Layer 11 of a small transformer language model trained on English Wikipedia (15 layers, counted from 0, width 64).
A neuron adds its activation times its output weights to the MLP's output. To switch it off is to set its activation to zero at one token and run the rest of the model.

Output weights of the MLP neurons that the questions are about. A number n stands for (n - 128) times 0.006.
n18: 157, 162, 102, 108, 148, 132, 109, 112, 103, 131, 141, 94, 144, 125, 106, 148, 115, 142, 112, 159, 169, 112, 153, 111, 81, 123, 127, 149, 102, 138, 87, 123, 117, 126, 132, 130, 147, 133, 137, 110, 137, 118, 151, 110, 154, 151, 107, 156, 153, 144, 161, 106, 103, 121, 100, 138, 129, 143, 147, 121, 99, 129, 145, 109
n42: 134, 141, 125, 136, 169, 117, 132, 132, 126, 127, 125, 137, 135, 139, 126, 109, 157, 104, 104, 112, 124, 126, 143, 132, 134, 137, 131, 127, 124, 118, 119, 116, 133, 117, 121, 131, 140, 129, 122, 137, 137, 105, 151, 124, 123, 152, 108, 144, 132, 107, 104, 124, 129, 124, 116, 112, 131, 128, 131, 138, 127, 126, 130, 127
n70: 130, 107, 146, 109, 141, 131, 158, 136, 110, 150, 137, 156, 91, 113, 115, 132, 115, 123, 141, 133, 120, 111, 127, 86, 142, 134, 149, 107, 110, 115, 103, 124, 120, 111, 123, 113, 154, 129, 111, 163, 104, 146, 123, 146, 121, 114, 95, 147, 122, 135, 107, 143, 142, 120, 152, 118, 156, 126, 167, 131, 152, 122, 166, 105
n74: 136, 162, 108, 124, 122, 113, 165, 144, 106, 132, 158, 101, 130, 128, 116, 154, 151, 127, 107, 120, 125, 130, 118, 122, 134, 138, 119, 133, 146, 111, 119, 113, 136, 114, 153, 117, 119, 142, 125, 113, 124, 131, 127, 135, 128, 133, 121, 134, 124, 114, 123, 138, 134, 135, 146, 123, 123, 107, 139, 146, 140, 123, 105, 106
n78: 127, 134, 129, 109, 138, 157, 161, 153, 140, 130, 135, 125, 125, 124, 130, 134, 144, 138, 129, 114, 148, 111, 139, 99, 109, 97, 110, 118, 111, 158, 125, 143, 115, 126, 118, 145, 112, 157, 148, 114, 117, 143, 126, 134, 102, 117, 111, 145, 130, 116, 141, 117, 129, 120, 144, 114, 139, 131, 142, 116, 118, 109, 128, 120
n92: 149, 96, 157, 127, 92, 159, 113, 153, 151, 124, 117, 121, 132, 143, 148, 143, 129, 132, 121, 129, 121, 121, 136, 107, 154, 126, 105, 114, 136, 141, 134, 110, 143, 128, 114, 116, 101, 139, 146, 110, 98, 138, 112, 112, 161, 134, 163, 133, 105, 116, 146, 96, 133, 121, 130, 133, 123, 110, 121, 126, 121, 120, 142, 152
n98: 113, 124, 136, 130, 127, 152, 131, 144, 132, 144, 132, 110, 125, 110, 117, 157, 123, 127, 119, 132, 133, 144, 131, 139, 109, 168, 143, 142, 109, 127, 151, 107, 138, 145, 128, 121, 151, 140, 120, 122, 103, 84, 112, 144, 148, 135, 129, 114, 143, 88, 122, 123, 97, 131, 95, 133, 134, 154, 158, 108, 134, 129, 105, 132
n106: 130, 123, 111, 114, 142, 135, 154, 152, 141, 129, 109, 121, 142, 137, 130, 124, 130, 128, 128, 118, 151, 125, 106, 120, 126, 128, 132, 149, 135, 139, 101, 119, 135, 106, 104, 109, 144, 136, 144, 123, 148, 119, 125, 150, 106, 129, 102, 113, 141, 121, 133, 131, 134, 134, 141, 112, 126, 117, 139, 122, 131, 140, 114, 122
n137: 95, 112, 132, 148, 100, 133, 133, 152, 175, 109, 135, 165, 134, 116, 109, 91, 122, 129, 163, 129, 103, 150, 124, 199, 97, 144, 104, 149, 248, 90, 119, 117, 124, 57, 97, 141, 162, 156, 148, 145, 133, 122, 129, 90, 142, 164, 158, 162, 134, 133, 137, 78, 110, 135, 114, 105, 128, 117, 43, 149, 81, 123, 123, 133
n147: 129, 109, 90, 119, 73, 91, 115, 114, 161, 129, 126, 144, 134, 117, 93, 137, 138, 104, 150, 92, 168, 176, 107, 107, 121, 105, 99, 154, 106, 139, 121, 122, 110, 123, 122, 150, 154, 141, 118, 126, 128, 121, 180, 142, 113, 149, 133, 135, 149, 134, 123, 142, 127, 143, 112, 147, 159, 125, 107, 139, 135, 162, 133, 114
n150: 115, 126, 134, 117, 145, 139, 152, 150, 132, 119, 145, 115, 141, 116, 103, 130, 130, 101, 119, 111, 117, 113, 128, 105, 161, 148, 117, 141, 116, 119, 121, 113, 164, 118, 149, 136, 143, 136, 132, 136, 144, 132, 121, 131, 113, 136, 112, 131, 117, 127, 125, 126, 140, 129, 127, 117, 143, 104, 119, 136, 116, 130, 142, 117
n173: 136, 111, 111, 109, 126, 156, 109, 106, 111, 120, 117, 148, 113, 131, 137, 146, 158, 153, 111, 118, 115, 126, 131, 107, 124, 116, 145, 143, 135, 109, 144, 181, 115, 103, 138, 148, 102, 145, 130, 103, 138, 124, 131, 107, 100, 127, 117, 165, 162, 135, 125, 98, 138, 141, 107, 119, 145, 154, 100, 143, 154, 141, 113, 127
n191: 142, 136, 122, 106, 136, 128, 138, 118, 128, 126, 125, 138, 110, 102, 114, 145, 149, 136, 153, 129, 113, 136, 134, 113, 148, 114, 150, 131, 155, 132, 120, 123, 136, 114, 126, 120, 119, 140, 130, 132, 132, 128, 127, 139, 123, 146, 79, 134, 132, 107, 115, 116, 127, 114, 133, 119, 150, 112, 113, 140, 160, 127, 130, 125
n221: 130, 132, 117, 127, 126, 155, 149, 127, 148, 146, 126, 110, 107, 109, 130, 104, 142, 136, 123, 145, 148, 153, 129, 116, 111, 101, 126, 126, 162, 132, 129, 150, 147, 128, 129, 143, 147, 125, 149, 126, 156, 107, 120, 129, 116, 130, 91, 141, 125, 104, 158, 106, 142, 106, 107, 121, 141, 113, 155, 103, 142, 97, 100, 117
n257: 106, 129, 105, 100, 125, 150, 138, 106, 123, 146, 104, 133, 114, 97, 118, 131, 116, 113, 150, 132, 113, 161, 141, 136, 165, 171, 114, 116, 109, 119, 110, 151, 150, 107, 124, 118, 162, 105, 117, 148, 133, 137, 115, 156, 156, 111, 97, 136, 127, 116, 147, 120, 146, 122, 132, 131, 145, 111, 138, 147, 141, 88, 117, 145
n264: 157, 136, 136, 103, 133, 118, 123, 152, 116, 125, 118, 140, 117, 124, 98, 140, 129, 129, 148, 96, 106, 118, 146, 125, 133, 130, 166, 139, 93, 141, 116, 137, 112, 145, 120, 102, 123, 182, 159, 141, 120, 145, 140, 119, 130, 130, 117, 144, 139, 119, 111, 135, 162, 138, 116, 124, 96, 105, 112, 80, 138, 143, 143, 105

Each question names a token from some text and the token that comes next. It shows the activations a of the neurons there, in the order above. A number n stands for (n - 128) times 0.028.

Then comes g, the gradient of the next token's log-probability with respect to the MLP's output, scaled to length 1. A neuron's effect is roughly proportional to its activation times (output weights . g). A number n stands for (n - 128) times 0.0038.

" radio", then " j"
a: 125, 122, 122, 122, 171, 124, 125, 141, 128, 125, 126, 174, 144, 132, 123, 126
g: 143, 126, 155, 164, 129, 142, 220, 162, 108, 111, 148, 133, 191, 100, 124, 80, 117, 153, 85, 147, 137, 96, 29, 149, 140, 122, 119, 78, 123, 166, 142, 54, 121, 120, 148, 97, 78, 149, 140, 130, 98, 108, 167, 115, 103, 152, 64, 139, 146, 153, 128, 126, 150, 160, 107, 121, 124, 88, 133, 107, 186, 118, 145, 183
Switching off which neuron hurts the next token most? n78

" Pol", then "y"
a: 128, 125, 160, 123, 126, 127, 124, 148, 128, 128, 123, 128, 123, 122, 134, 122
g: 130, 137, 154, 67, 135, 127, 146, 103, 159, 160, 131, 169, 157, 133, 147, 113, 59, 164, 125, 97, 186, 102, 110, 156, 133, 122, 153, 75, 103, 105, 161, 142, 189, 115, 52, 159, 120, 147, 117, 119, 134, 136, 63, 207, 116, 139, 116, 98, 132, 138, 108, 196, 98, 65, 101, 122, 172, 71, 142, 135, 111, 146, 154, 113
Which two neurons, each switched off alone, lower its probability most, in order? n70, n106

" ", then "0"
a: 122, 124, 122, 125, 122, 126, 122, 170, 128, 123, 123, 125, 122, 122, 122, 122
g: 134, 91, 132, 127, 116, 178, 142, 141, 103, 113, 102, 128, 107, 142, 167, 190, 124, 146, 126, 108, 111, 125, 82, 72, 115, 137, 166, 131, 142, 162, 66, 170, 124, 95, 154, 131, 122, 177, 118, 114, 163, 88, 150, 156, 118, 102, 122, 166, 152, 200, 169, 136, 129, 129, 93, 83, 204, 95, 119, 93, 170, 108, 55, 57
Switching off which neuron hurts the next token most? n106

" soft", then " metal"
a: 122, 126, 181, 124, 124, 122, 166, 145, 128, 135, 136, 178, 124, 123, 137, 125
g: 161, 110, 117, 105, 162, 130, 121, 162, 121, 134, 165, 142, 174, 105, 201, 94, 45, 128, 124, 121, 86, 134, 43, 134, 95, 163, 115, 133, 153, 153, 137, 138, 112, 144, 123, 174, 162, 147, 174, 99, 127, 96, 116, 69, 98, 149, 155, 117, 115, 189, 138, 81, 178, 77, 150, 98, 147, 144, 119, 92, 141, 171, 75, 104
Switching off which neuron hurts the next token most? n173

",", then " titled"
a: 125, 127, 199, 123, 136, 122, 131, 127, 123, 129, 122, 132, 158, 126, 130, 126
g: 163, 131, 65, 61, 130, 169, 121, 166, 138, 147, 130, 112, 111, 180, 181, 119, 116, 87, 121, 92, 113, 105, 117, 154, 122, 110, 131, 164, 105, 130, 101, 158, 157, 188, 174, 94, 160, 126, 131, 108, 116, 154, 129, 92, 115, 115, 158, 194, 104, 77, 141, 117, 88, 124, 111, 130, 70, 131, 192, 178, 164, 108, 150, 45
Which neuron, switched off, raises the next token's probability most? n191

"ional", then "ly"
a: 128, 124, 157, 123, 129, 125, 186, 122, 122, 123, 127, 123, 123, 164, 156, 123
g: 148, 106, 98, 139, 180, 189, 112, 114, 108, 140, 137, 50, 79, 151, 65, 129, 147, 149, 165, 135, 144, 141, 156, 161, 72, 149, 149, 119, 127, 65, 64, 156, 76, 85, 137, 113, 163, 131, 149, 107, 143, 96, 105, 123, 139, 111, 120, 157, 207, 111, 106, 159, 137, 154, 85, 154, 129, 173, 194, 123, 87, 126, 123, 124
Which two neurons, each switched off alone, lower its probability most, in order? n98, n221

" Empire", then " of"
a: 123, 125, 124, 122, 125, 164, 128, 123, 127, 126, 122, 125, 164, 152, 122, 127
g: 146, 80, 144, 88, 115, 178, 141, 106, 100, 119, 98, 127, 147, 131, 157, 152, 121, 188, 73, 91, 81, 82, 183, 104, 153, 129, 169, 135, 153, 102, 128, 162, 117, 56, 149, 147, 141, 144, 88, 199, 114, 174, 130, 57, 139, 182, 154, 144, 77, 97, 104, 89, 181, 129, 153, 122, 91, 131, 130, 110, 119, 169, 138, 131
Switching off which neuron hurts the next token most? n92

" c", then "ry"
a: 127, 123, 163, 122, 125, 124, 122, 122, 128, 123, 126, 122, 123, 125, 151, 127
g: 86, 172, 152, 151, 124, 113, 138, 197, 133, 124, 128, 123, 155, 170, 93, 157, 124, 154, 164, 130, 183, 148, 100, 115, 84, 139, 66, 95, 85, 144, 71, 141, 120, 44, 134, 139, 140, 157, 86, 161, 127, 116, 94, 101, 177, 125, 135, 79, 128, 136, 99, 184, 157, 129, 120, 100, 112, 185, 155, 163, 147, 59, 140, 86
Switching off which neuron hurts the next token most? n70

"ian", then "os"
a: 148, 159, 122, 122, 123, 123, 125, 122, 128, 127, 123, 126, 125, 122, 125, 125
g: 196, 93, 58, 130, 123, 115, 97, 104, 78, 126, 121, 103, 69, 167, 139, 156, 168, 176, 140, 205, 156, 95, 132, 127, 116, 163, 148, 150, 151, 121, 114, 99, 83, 108, 155, 151, 178, 90, 116, 54, 143, 134, 186, 120, 169, 112, 96, 104, 102, 85, 69, 138, 133, 114, 153, 106, 148, 152, 149, 126, 166, 156, 137, 125
Switching off which neuron hurts the next token most? n18

" most", then " cast"
a: 122, 125, 188, 124, 122, 127, 122, 156, 128, 123, 134, 124, 127, 137, 161, 132
g: 123, 123, 42, 92, 106, 133, 174, 194, 131, 85, 116, 164, 142, 106, 196, 78, 109, 148, 192, 117, 177, 105, 127, 116, 134, 127, 110, 101, 162, 71, 144, 64, 136, 129, 142, 152, 132, 101, 111, 97, 133, 144, 185, 124, 119, 149, 95, 114, 176, 175, 102, 90, 167, 142, 164, 149, 122, 96, 95, 88, 150, 110, 124, 171
Switching off which neuron hurts the next token most? n106

" J", then "azz"
a: 128, 127, 128, 122, 128, 122, 122, 122, 126, 126, 123, 138, 132, 123, 128, 124
g: 182, 113, 122, 65, 127, 132, 146, 141, 131, 114, 108, 148, 128, 96, 175, 87, 193, 113, 166, 142, 133, 83, 48, 143, 107, 172, 140, 107, 126, 92, 149, 164, 113, 163, 124, 185, 122, 154, 150, 89, 135, 67, 86, 136, 89, 97, 81, 122, 165, 120, 210, 103, 127, 94, 159, 121, 115, 133, 152, 80, 163, 169, 138, 140
Switching off which neuron hurts the next token most? n173

" performed", then " rock"
a: 127, 122, 199, 123, 131, 126, 174, 153, 174, 140, 147, 143, 122, 141, 123, 134
g: 142, 159, 109, 105, 131, 118, 105, 122, 146, 137, 136, 153, 99, 83, 178, 162, 97, 141, 95, 154, 101, 127, 94, 102, 144, 117, 190, 117, 128, 121, 99, 127, 134, 115, 104, 172, 71, 154, 149, 48, 129, 128, 52, 75, 107, 116, 107, 86, 155, 203, 150, 120, 160, 158, 184, 142, 147, 101, 123, 103, 148, 216, 164, 139
Which neuron, switched off, raises the next token's probability most? n137

" and", then " a"
a: 148, 138, 151, 124, 156, 122, 125, 130, 128, 128, 125, 143, 125, 154, 127, 134
g: 111, 138, 174, 139, 98, 112, 89, 129, 183, 168, 72, 161, 135, 93, 115, 96, 121, 82, 206, 86, 89, 124, 99, 137, 131, 182, 157, 97, 167, 128, 132, 141, 80, 32, 169, 188, 117, 132, 130, 175, 122, 140, 181, 70, 119, 93, 121, 125, 137, 121, 143, 133, 101, 174, 94, 143, 119, 141, 128, 162, 144, 134, 130, 102
Which neuron, switched off, raises the next token's probability most? n18

"'s", then " first"
a: 124, 126, 140, 132, 131, 122, 122, 157, 128, 124, 125, 157, 128, 170, 127, 122
g: 135, 117, 48, 137, 145, 163, 164, 227, 105, 125, 122, 81, 175, 106, 92, 100, 93, 120, 189, 182, 186, 108, 151, 150, 81, 99, 106, 136, 118, 155, 186, 98, 146, 129, 131, 86, 121, 143, 99, 116, 127, 86, 62, 112, 130, 119, 110, 147, 178, 115, 132, 108, 124, 135, 116, 151, 148, 92, 131, 179, 168, 120, 101, 132
Switching off which neuron hurts the next token most? n221

" its", then " formation"
a: 127, 127, 130, 122, 134, 122, 133, 122, 128, 126, 123, 126, 132, 162, 122, 153
g: 197, 70, 83, 106, 99, 86, 112, 129, 93, 140, 147, 124, 170, 174, 116, 168, 102, 146, 84, 218, 103, 104, 142, 132, 114, 60, 135, 162, 101, 100, 151, 95, 132, 146, 112, 100, 85, 67, 158, 146, 120, 93, 172, 200, 133, 143, 116, 118, 102, 144, 117, 121, 145, 146, 146, 73, 139, 133, 153, 140, 142, 151, 163, 173
Which neuron, switched off, raises the next token's probability most? n221

" operating", then " out"
a: 125, 128, 130, 122, 125, 123, 140, 122, 123, 123, 124, 123, 151, 139, 175, 124
g: 97, 112, 139, 125, 172, 166, 109, 108, 113, 98, 178, 163, 126, 114, 76, 106, 151, 203, 158, 137, 95, 116, 110, 114, 136, 64, 114, 97, 133, 139, 190, 73, 180, 71, 115, 144, 92, 125, 116, 158, 107, 155, 107, 120, 146, 179, 115, 121, 178, 146, 130, 136, 52, 120, 110, 90, 183, 81, 130, 156, 109, 169, 161, 159
Switching off which neuron hurts the next token most? n191

" sub", then "way"
a: 145, 124, 134, 125, 123, 122, 124, 123, 128, 122, 122, 122, 122, 122, 169, 122
g: 60, 173, 143, 74, 180, 218, 142, 148, 149, 116, 110, 108, 121, 123, 160, 158, 146, 109, 115, 86, 100, 143, 118, 82, 119, 111, 66, 125, 121, 145, 132, 202, 160, 136, 125, 130, 166, 169, 140, 167, 132, 133, 120, 104, 138, 45, 155, 138, 65, 121, 161, 154, 138, 104, 79, 124, 138, 130, 91, 77, 163, 132, 117, 134
Switching off which neuron hurts the next token most? n257

" Director", then " and"
a: 127, 122, 123, 122, 122, 125, 124, 127, 127, 127, 122, 122, 127, 166, 122, 127
g: 85, 145, 125, 161, 114, 119, 153, 118, 136, 147, 103, 196, 118, 162, 97, 175, 121, 107, 183, 38, 167, 157, 59, 123, 98, 143, 124, 105, 123, 141, 93, 98, 162, 153, 147, 149, 90, 135, 179, 106, 96, 117, 142, 162, 133, 111, 174, 171, 110, 183, 138, 166, 82, 147, 116, 109, 99, 168, 132, 55, 107, 90, 132, 100
Which neuron, switched off, raises the next token's probability most? n221

" °", then "F"
a: 127, 122, 122, 157, 124, 123, 122, 124, 128, 127, 127, 127, 202, 124, 123, 125
g: 73, 104, 128, 89, 120, 174, 144, 161, 123, 118, 63, 113, 78, 105, 96, 156, 129, 135, 130, 112, 151, 129, 122, 85, 183, 159, 142, 185, 201, 92, 104, 128, 128, 149, 111, 41, 99, 169, 152, 155, 95, 102, 105, 147, 97, 77, 109, 178, 169, 139, 133, 122, 88, 131, 142, 182, 114, 146, 96, 152, 153, 167, 169, 141
Switching off which neuron hurts the next token most? n191

" Sat", then "is"
a: 127, 122, 122, 127, 146, 124, 122, 136, 128, 123, 122, 124, 134, 142, 126, 135
g: 156, 127, 213, 157, 136, 229, 122, 75, 121, 63, 185, 155, 120, 109, 115, 111, 117, 91, 94, 161, 128, 91, 129, 100, 171, 109, 192, 127, 149, 139, 120, 132, 91, 131, 119, 141, 103, 86, 129, 146, 128, 145, 122, 129, 159, 143, 126, 171, 118, 102, 127, 121, 147, 164, 194, 81, 95, 138, 112, 65, 83, 113, 100, 122
Switching off which neuron hurts the next token most? n147

"l", then "iff"
a: 128, 125, 122, 127, 123, 124, 141, 127, 127, 128, 123, 128, 123, 127, 159, 127
g: 66, 143, 132, 101, 125, 135, 133, 109, 60, 199, 178, 150, 141, 109, 101, 129, 153, 188, 166, 129, 136, 116, 168, 128, 114, 107, 92, 110, 112, 107, 115, 124, 150, 95, 158, 157, 130, 146, 112, 185, 151, 87, 145, 172, 175, 129, 141, 40, 68, 154, 146, 156, 148, 141, 126, 100, 176, 154, 85, 107, 123, 71, 86, 100
Switching off which neuron hurts the next token most? n257

"ered", then " c"
a: 133, 122, 168, 124, 123, 123, 122, 128, 122, 126, 127, 123, 123, 136, 131, 122
g: 84, 156, 84, 157, 92, 147, 152, 153, 127, 150, 102, 163, 127, 114, 170, 181, 163, 90, 69, 124, 96, 91, 130, 145, 107, 84, 182, 145, 166, 96, 150, 67, 141, 169, 107, 142, 123, 135, 135, 67, 105, 118, 141, 119, 118, 167, 88, 90, 186, 129, 144, 96, 208, 154, 128, 76, 145, 182, 99, 101, 146, 128, 144, 98
Which neuron, switched off, raises the next token's probability most? n70

" attended", then " W"
a: 128, 124, 135, 150, 122, 123, 123, 164, 168, 123, 126, 135, 131, 155, 125, 122
g: 108, 160, 136, 162, 166, 144, 104, 120, 118, 98, 187, 114, 136, 120, 155, 135, 94, 72, 122, 101, 113, 169, 157, 149, 162, 106, 127, 159, 141, 92, 118, 137, 45, 172, 139, 76, 160, 101, 84, 124, 129, 50, 110, 124, 155, 195, 193, 168, 187, 117, 157, 154, 106, 145, 148, 94, 137, 91, 105, 74, 101, 111, 129, 131
Switching off which neuron hurts the next token most? n137

" being", then " drug"
a: 122, 127, 162, 124, 123, 122, 135, 123, 124, 123, 122, 123, 123, 133, 122, 157
g: 128, 146, 153, 151, 111, 88, 112, 92, 170, 69, 131, 180, 165, 92, 119, 159, 171, 116, 94, 159, 93, 127, 97, 137, 151, 77, 130, 105, 134, 159, 133, 40, 145, 117, 89, 122, 106, 128, 114, 139, 123, 168, 175, 128, 142, 200, 138, 106, 131, 131, 121, 142, 217, 148, 135, 84, 88, 182, 61, 96, 120, 151, 119, 139
Switching off which neuron hurts the next token most? n264

" and", then " recording"
a: 125, 123, 149, 127, 149, 122, 158, 122, 122, 122, 124, 138, 144, 143, 123, 127
g: 132, 161, 108, 95, 127, 128, 145, 113, 85, 105, 168, 146, 122, 132, 158, 181, 175, 101, 150, 146, 142, 117, 90, 142, 123, 78, 106, 92, 117, 103, 162, 17, 121, 115, 170, 141, 63, 150, 107, 110, 100, 147, 123, 154, 188, 180, 106, 171, 121, 104, 141, 73, 194, 123, 136, 112, 88, 147, 135, 146, 184, 102, 157, 113
Switching off which neuron hurts the next token most? n191

"ict", then "ional"
a: 125, 125, 146, 125, 122, 126, 122, 122, 123, 124, 173, 126, 125, 137, 143, 125
g: 139, 88, 201, 107, 71, 149, 121, 99, 138, 173, 101, 76, 123, 131, 97, 103, 191, 142, 141, 107, 103, 157, 100, 190, 133, 104, 137, 139, 93, 166, 132, 106, 109, 38, 131, 99, 160, 149, 84, 129, 86, 108, 109, 134, 172, 137, 157, 93, 126, 102, 127, 110, 130, 80, 176, 138, 161, 154, 140, 126, 138, 151, 188, 192
Which neuron, switched off, raises the next token's probability most? n150

"ad", then " from"
a: 146, 123, 180, 126, 127, 123, 126, 122, 128, 123, 230, 122, 122, 123, 122, 122
g: 131, 166, 154, 75, 98, 146, 148, 155, 108, 151, 91, 183, 155, 98, 134, 135, 121, 126, 219, 104, 118, 119, 68, 117, 150, 116, 92, 113, 118, 128, 174, 168, 182, 149, 162, 132, 172, 125, 100, 158, 137, 165, 150, 106, 105, 140, 173, 108, 37, 88, 111, 160, 87, 135, 84, 141, 112, 136, 122, 130, 117, 97, 50, 138
Switching off which neuron hurts the next token most? n150

"ous", then " nature"
a: 127, 122, 219, 125, 132, 127, 155, 123, 123, 123, 127, 123, 123, 128, 129, 126
g: 132, 106, 112, 188, 129, 123, 119, 102, 122, 99, 153, 170, 96, 135, 118, 90, 164, 128, 166, 207, 164, 128, 104, 138, 142, 125, 161, 140, 171, 91, 39, 103, 102, 59, 81, 127, 151, 138, 121, 91, 97, 92, 143, 142, 107, 114, 106, 137, 157, 118, 103, 168, 120, 154, 228, 159, 109, 149, 137, 107, 95, 114, 179, 123
Which neuron, switched off, raises the next token's probability most? n98

" returned", then " to"
a: 128, 123, 143, 123, 122, 127, 143, 122, 123, 160, 152, 125, 137, 164, 123, 129
g: 108, 118, 119, 99, 82, 92, 118, 101, 156, 126, 156, 84, 132, 157, 54, 143, 110, 144, 140, 125, 107, 134, 149, 136, 166, 43, 173, 111, 66, 128, 93, 166, 91, 123, 135, 126, 109, 111, 124, 141, 121, 81, 160, 150, 115, 142, 97, 128, 204, 169, 167, 119, 113, 176, 177, 134, 127, 95, 188, 160, 134, 207, 101, 133
Switching off which neuron hurts the next token most? n147

" on", then " the"
a: 123, 122, 136, 125, 129, 122, 122, 123, 125, 134, 123, 158, 161, 172, 123, 122
g: 115, 143, 180, 64, 143, 190, 113, 116, 147, 110, 99, 127, 150, 119, 106, 124, 120, 146, 188, 154, 154, 118, 109, 145, 122, 156, 127, 108, 150, 135, 140, 146, 61, 65, 181, 158, 129, 134, 171, 145, 131, 120, 118, 95, 162, 93, 104, 103, 39, 109, 93, 62, 119, 168, 70, 81, 174, 145, 131, 156, 157, 176, 131, 143
Switching off which neuron hurts the next token most? n173

"eel", then ":"
a: 123, 122, 139, 123, 122, 122, 128, 122, 125, 123, 145, 135, 124, 124, 133, 126
g: 109, 91, 126, 109, 98, 164, 138, 140, 160, 140, 157, 103, 127, 158, 137, 139, 86, 63, 91, 96, 144, 154, 89, 68, 181, 134, 89, 170, 164, 159, 178, 170, 143, 162, 156, 116, 168, 60, 89, 135, 144, 195, 111, 129, 134, 71, 141, 106, 144, 183, 108, 96, 80, 147, 138, 126, 135, 67, 110, 167, 95, 148, 119, 138
Switching off which neuron hurts the next token most? n150

" also", then " features"
a: 130, 127, 135, 127, 122, 124, 144, 126, 125, 124, 160, 131, 136, 145, 125, 139
g: 152, 95, 68, 133, 161, 115, 161, 90, 188, 142, 132, 146, 154, 110, 148, 230, 136, 81, 129, 166, 112, 102, 101, 124, 133, 131, 153, 131, 166, 73, 122, 106, 94, 89, 130, 217, 173, 125, 61, 120, 167, 110, 110, 142, 131, 119, 131, 106, 88, 192, 135, 88, 124, 114, 137, 103, 158, 131, 105, 74, 130, 117, 143, 141
Switching off which neuron hurts the next token most? n150

" sex", then "t"
a: 123, 126, 197, 123, 179, 130, 124, 139, 128, 126, 125, 128, 123, 145, 122, 127
g: 160, 92, 46, 106, 189, 120, 81, 87, 108, 180, 122, 156, 136, 131, 117, 151, 119, 161, 105, 120, 139, 114, 184, 137, 104, 150, 193, 159, 155, 129, 86, 105, 131, 70, 161, 152, 81, 130, 161, 161, 125, 145, 76, 101, 100, 166, 135, 130, 118, 133, 178, 105, 102, 115, 91, 108, 155, 186, 136, 122, 101, 119, 187, 72
Which neuron, switched off, raises the next token's probability most? n18

"-", then "let"
a: 177, 132, 125, 123, 138, 137, 127, 125, 128, 127, 124, 128, 124, 122, 122, 127
g: 123, 155, 104, 109, 124, 121, 100, 122, 136, 160, 116, 140, 137, 136, 100, 151, 195, 143, 111, 156, 106, 134, 80, 100, 105, 140, 90, 156, 115, 148, 127, 116, 137, 104, 165, 112, 92, 105, 135, 240, 136, 146, 62, 120, 118, 78, 161, 170, 48, 110, 119, 157, 128, 203, 157, 180, 88, 183, 131, 97, 107, 100, 121, 124
Which neuron, switched off, raises the next token's probability most? n18

"s", then ","
a: 125, 128, 168, 155, 123, 128, 122, 122, 146, 128, 123, 123, 131, 129, 171, 126
g: 146, 112, 90, 123, 101, 163, 156, 138, 111, 121, 177, 104, 102, 175, 127, 172, 91, 76, 48, 68, 161, 163, 60, 113, 154, 140, 111, 183, 141, 153, 84, 130, 161, 114, 116, 157, 104, 126, 133, 132, 129, 138, 114, 151, 125, 50, 138, 126, 145, 188, 141, 112, 111, 172, 143, 131, 77, 115, 135, 112, 171, 175, 174, 83
Switching off which neuron hurts the next token most? n74

"ney", then " but"
a: 127, 135, 202, 127, 122, 123, 124, 122, 128, 128, 125, 123, 123, 122, 122, 127
g: 134, 226, 147, 163, 128, 115, 100, 162, 183, 131, 101, 158, 136, 76, 106, 145, 104, 181, 127, 101, 144, 125, 126, 105, 139, 104, 138, 69, 86, 175, 110, 124, 122, 182, 133, 143, 145, 154, 154, 154, 68, 124, 144, 148, 133, 106, 177, 177, 93, 81, 125, 160, 105, 160, 98, 112, 41, 85, 113, 88, 135, 136, 101, 129
Which neuron, switched off, raises the next token's probability most? n70

"ton", then " Brother"
a: 124, 141, 122, 127, 122, 122, 125, 125, 128, 124, 126, 176, 122, 122, 124, 128
g: 120, 179, 46, 105, 125, 124, 170, 140, 164, 140, 77, 116, 155, 75, 164, 121, 150, 157, 148, 92, 169, 70, 146, 91, 137, 98, 139, 95, 128, 92, 67, 132, 136, 89, 119, 158, 161, 192, 149, 111, 94, 157, 102, 149, 67, 158, 92, 166, 162, 134, 128, 145, 143, 117, 120, 109, 99, 129, 153, 147, 216, 107, 117, 130
Switching off which neuron hurts the next token most? n173

"ed", then " his"
a: 127, 123, 129, 123, 128, 127, 207, 123, 157, 124, 127, 125, 138, 171, 139, 125
g: 78, 120, 150, 124, 187, 104, 50, 129, 160, 135, 139, 124, 95, 140, 92, 127, 144, 149, 150, 151, 140, 134, 122, 169, 134, 180, 92, 102, 181, 134, 141, 107, 70, 69, 115, 113, 136, 91, 106, 140, 189, 108, 138, 105, 161, 174, 69, 116, 145, 96, 146, 119, 131, 60, 123, 125, 177, 166, 82, 200, 168, 131, 135, 104
Switching off which neuron hurts the next token most? n137

"un", then "l"
a: 127, 191, 126, 122, 126, 124, 126, 124, 128, 128, 124, 127, 122, 122, 127, 186
g: 134, 53, 109, 129, 193, 100, 98, 197, 69, 175, 112, 130, 175, 137, 85, 167, 115, 114, 122, 124, 125, 144, 121, 112, 123, 82, 151, 166, 138, 140, 105, 138, 141, 118, 108, 124, 69, 123, 151, 180, 134, 90, 94, 82, 140, 162, 141, 98, 169, 111, 137, 151, 35, 118, 112, 125, 179, 183, 153, 168, 110, 129, 158, 120
Switching off which neuron hurts the next token most? n42

",", then " all"
a: 126, 126, 191, 126, 133, 122, 128, 132, 134, 130, 127, 128, 177, 124, 132, 124
g: 89, 91, 181, 165, 104, 102, 102, 112, 124, 95, 111, 131, 181, 153, 125, 123, 86, 122, 153, 174, 120, 148, 118, 113, 109, 171, 91, 105, 131, 178, 183, 102, 95, 130, 123, 108, 135, 154, 112, 164, 166, 117, 130, 76, 149, 160, 110, 131, 92, 190, 110, 126, 122, 122, 86, 75, 224, 99, 90, 194, 91, 161, 104, 150
Which neuron, switched off, raises the next token's probability most? n70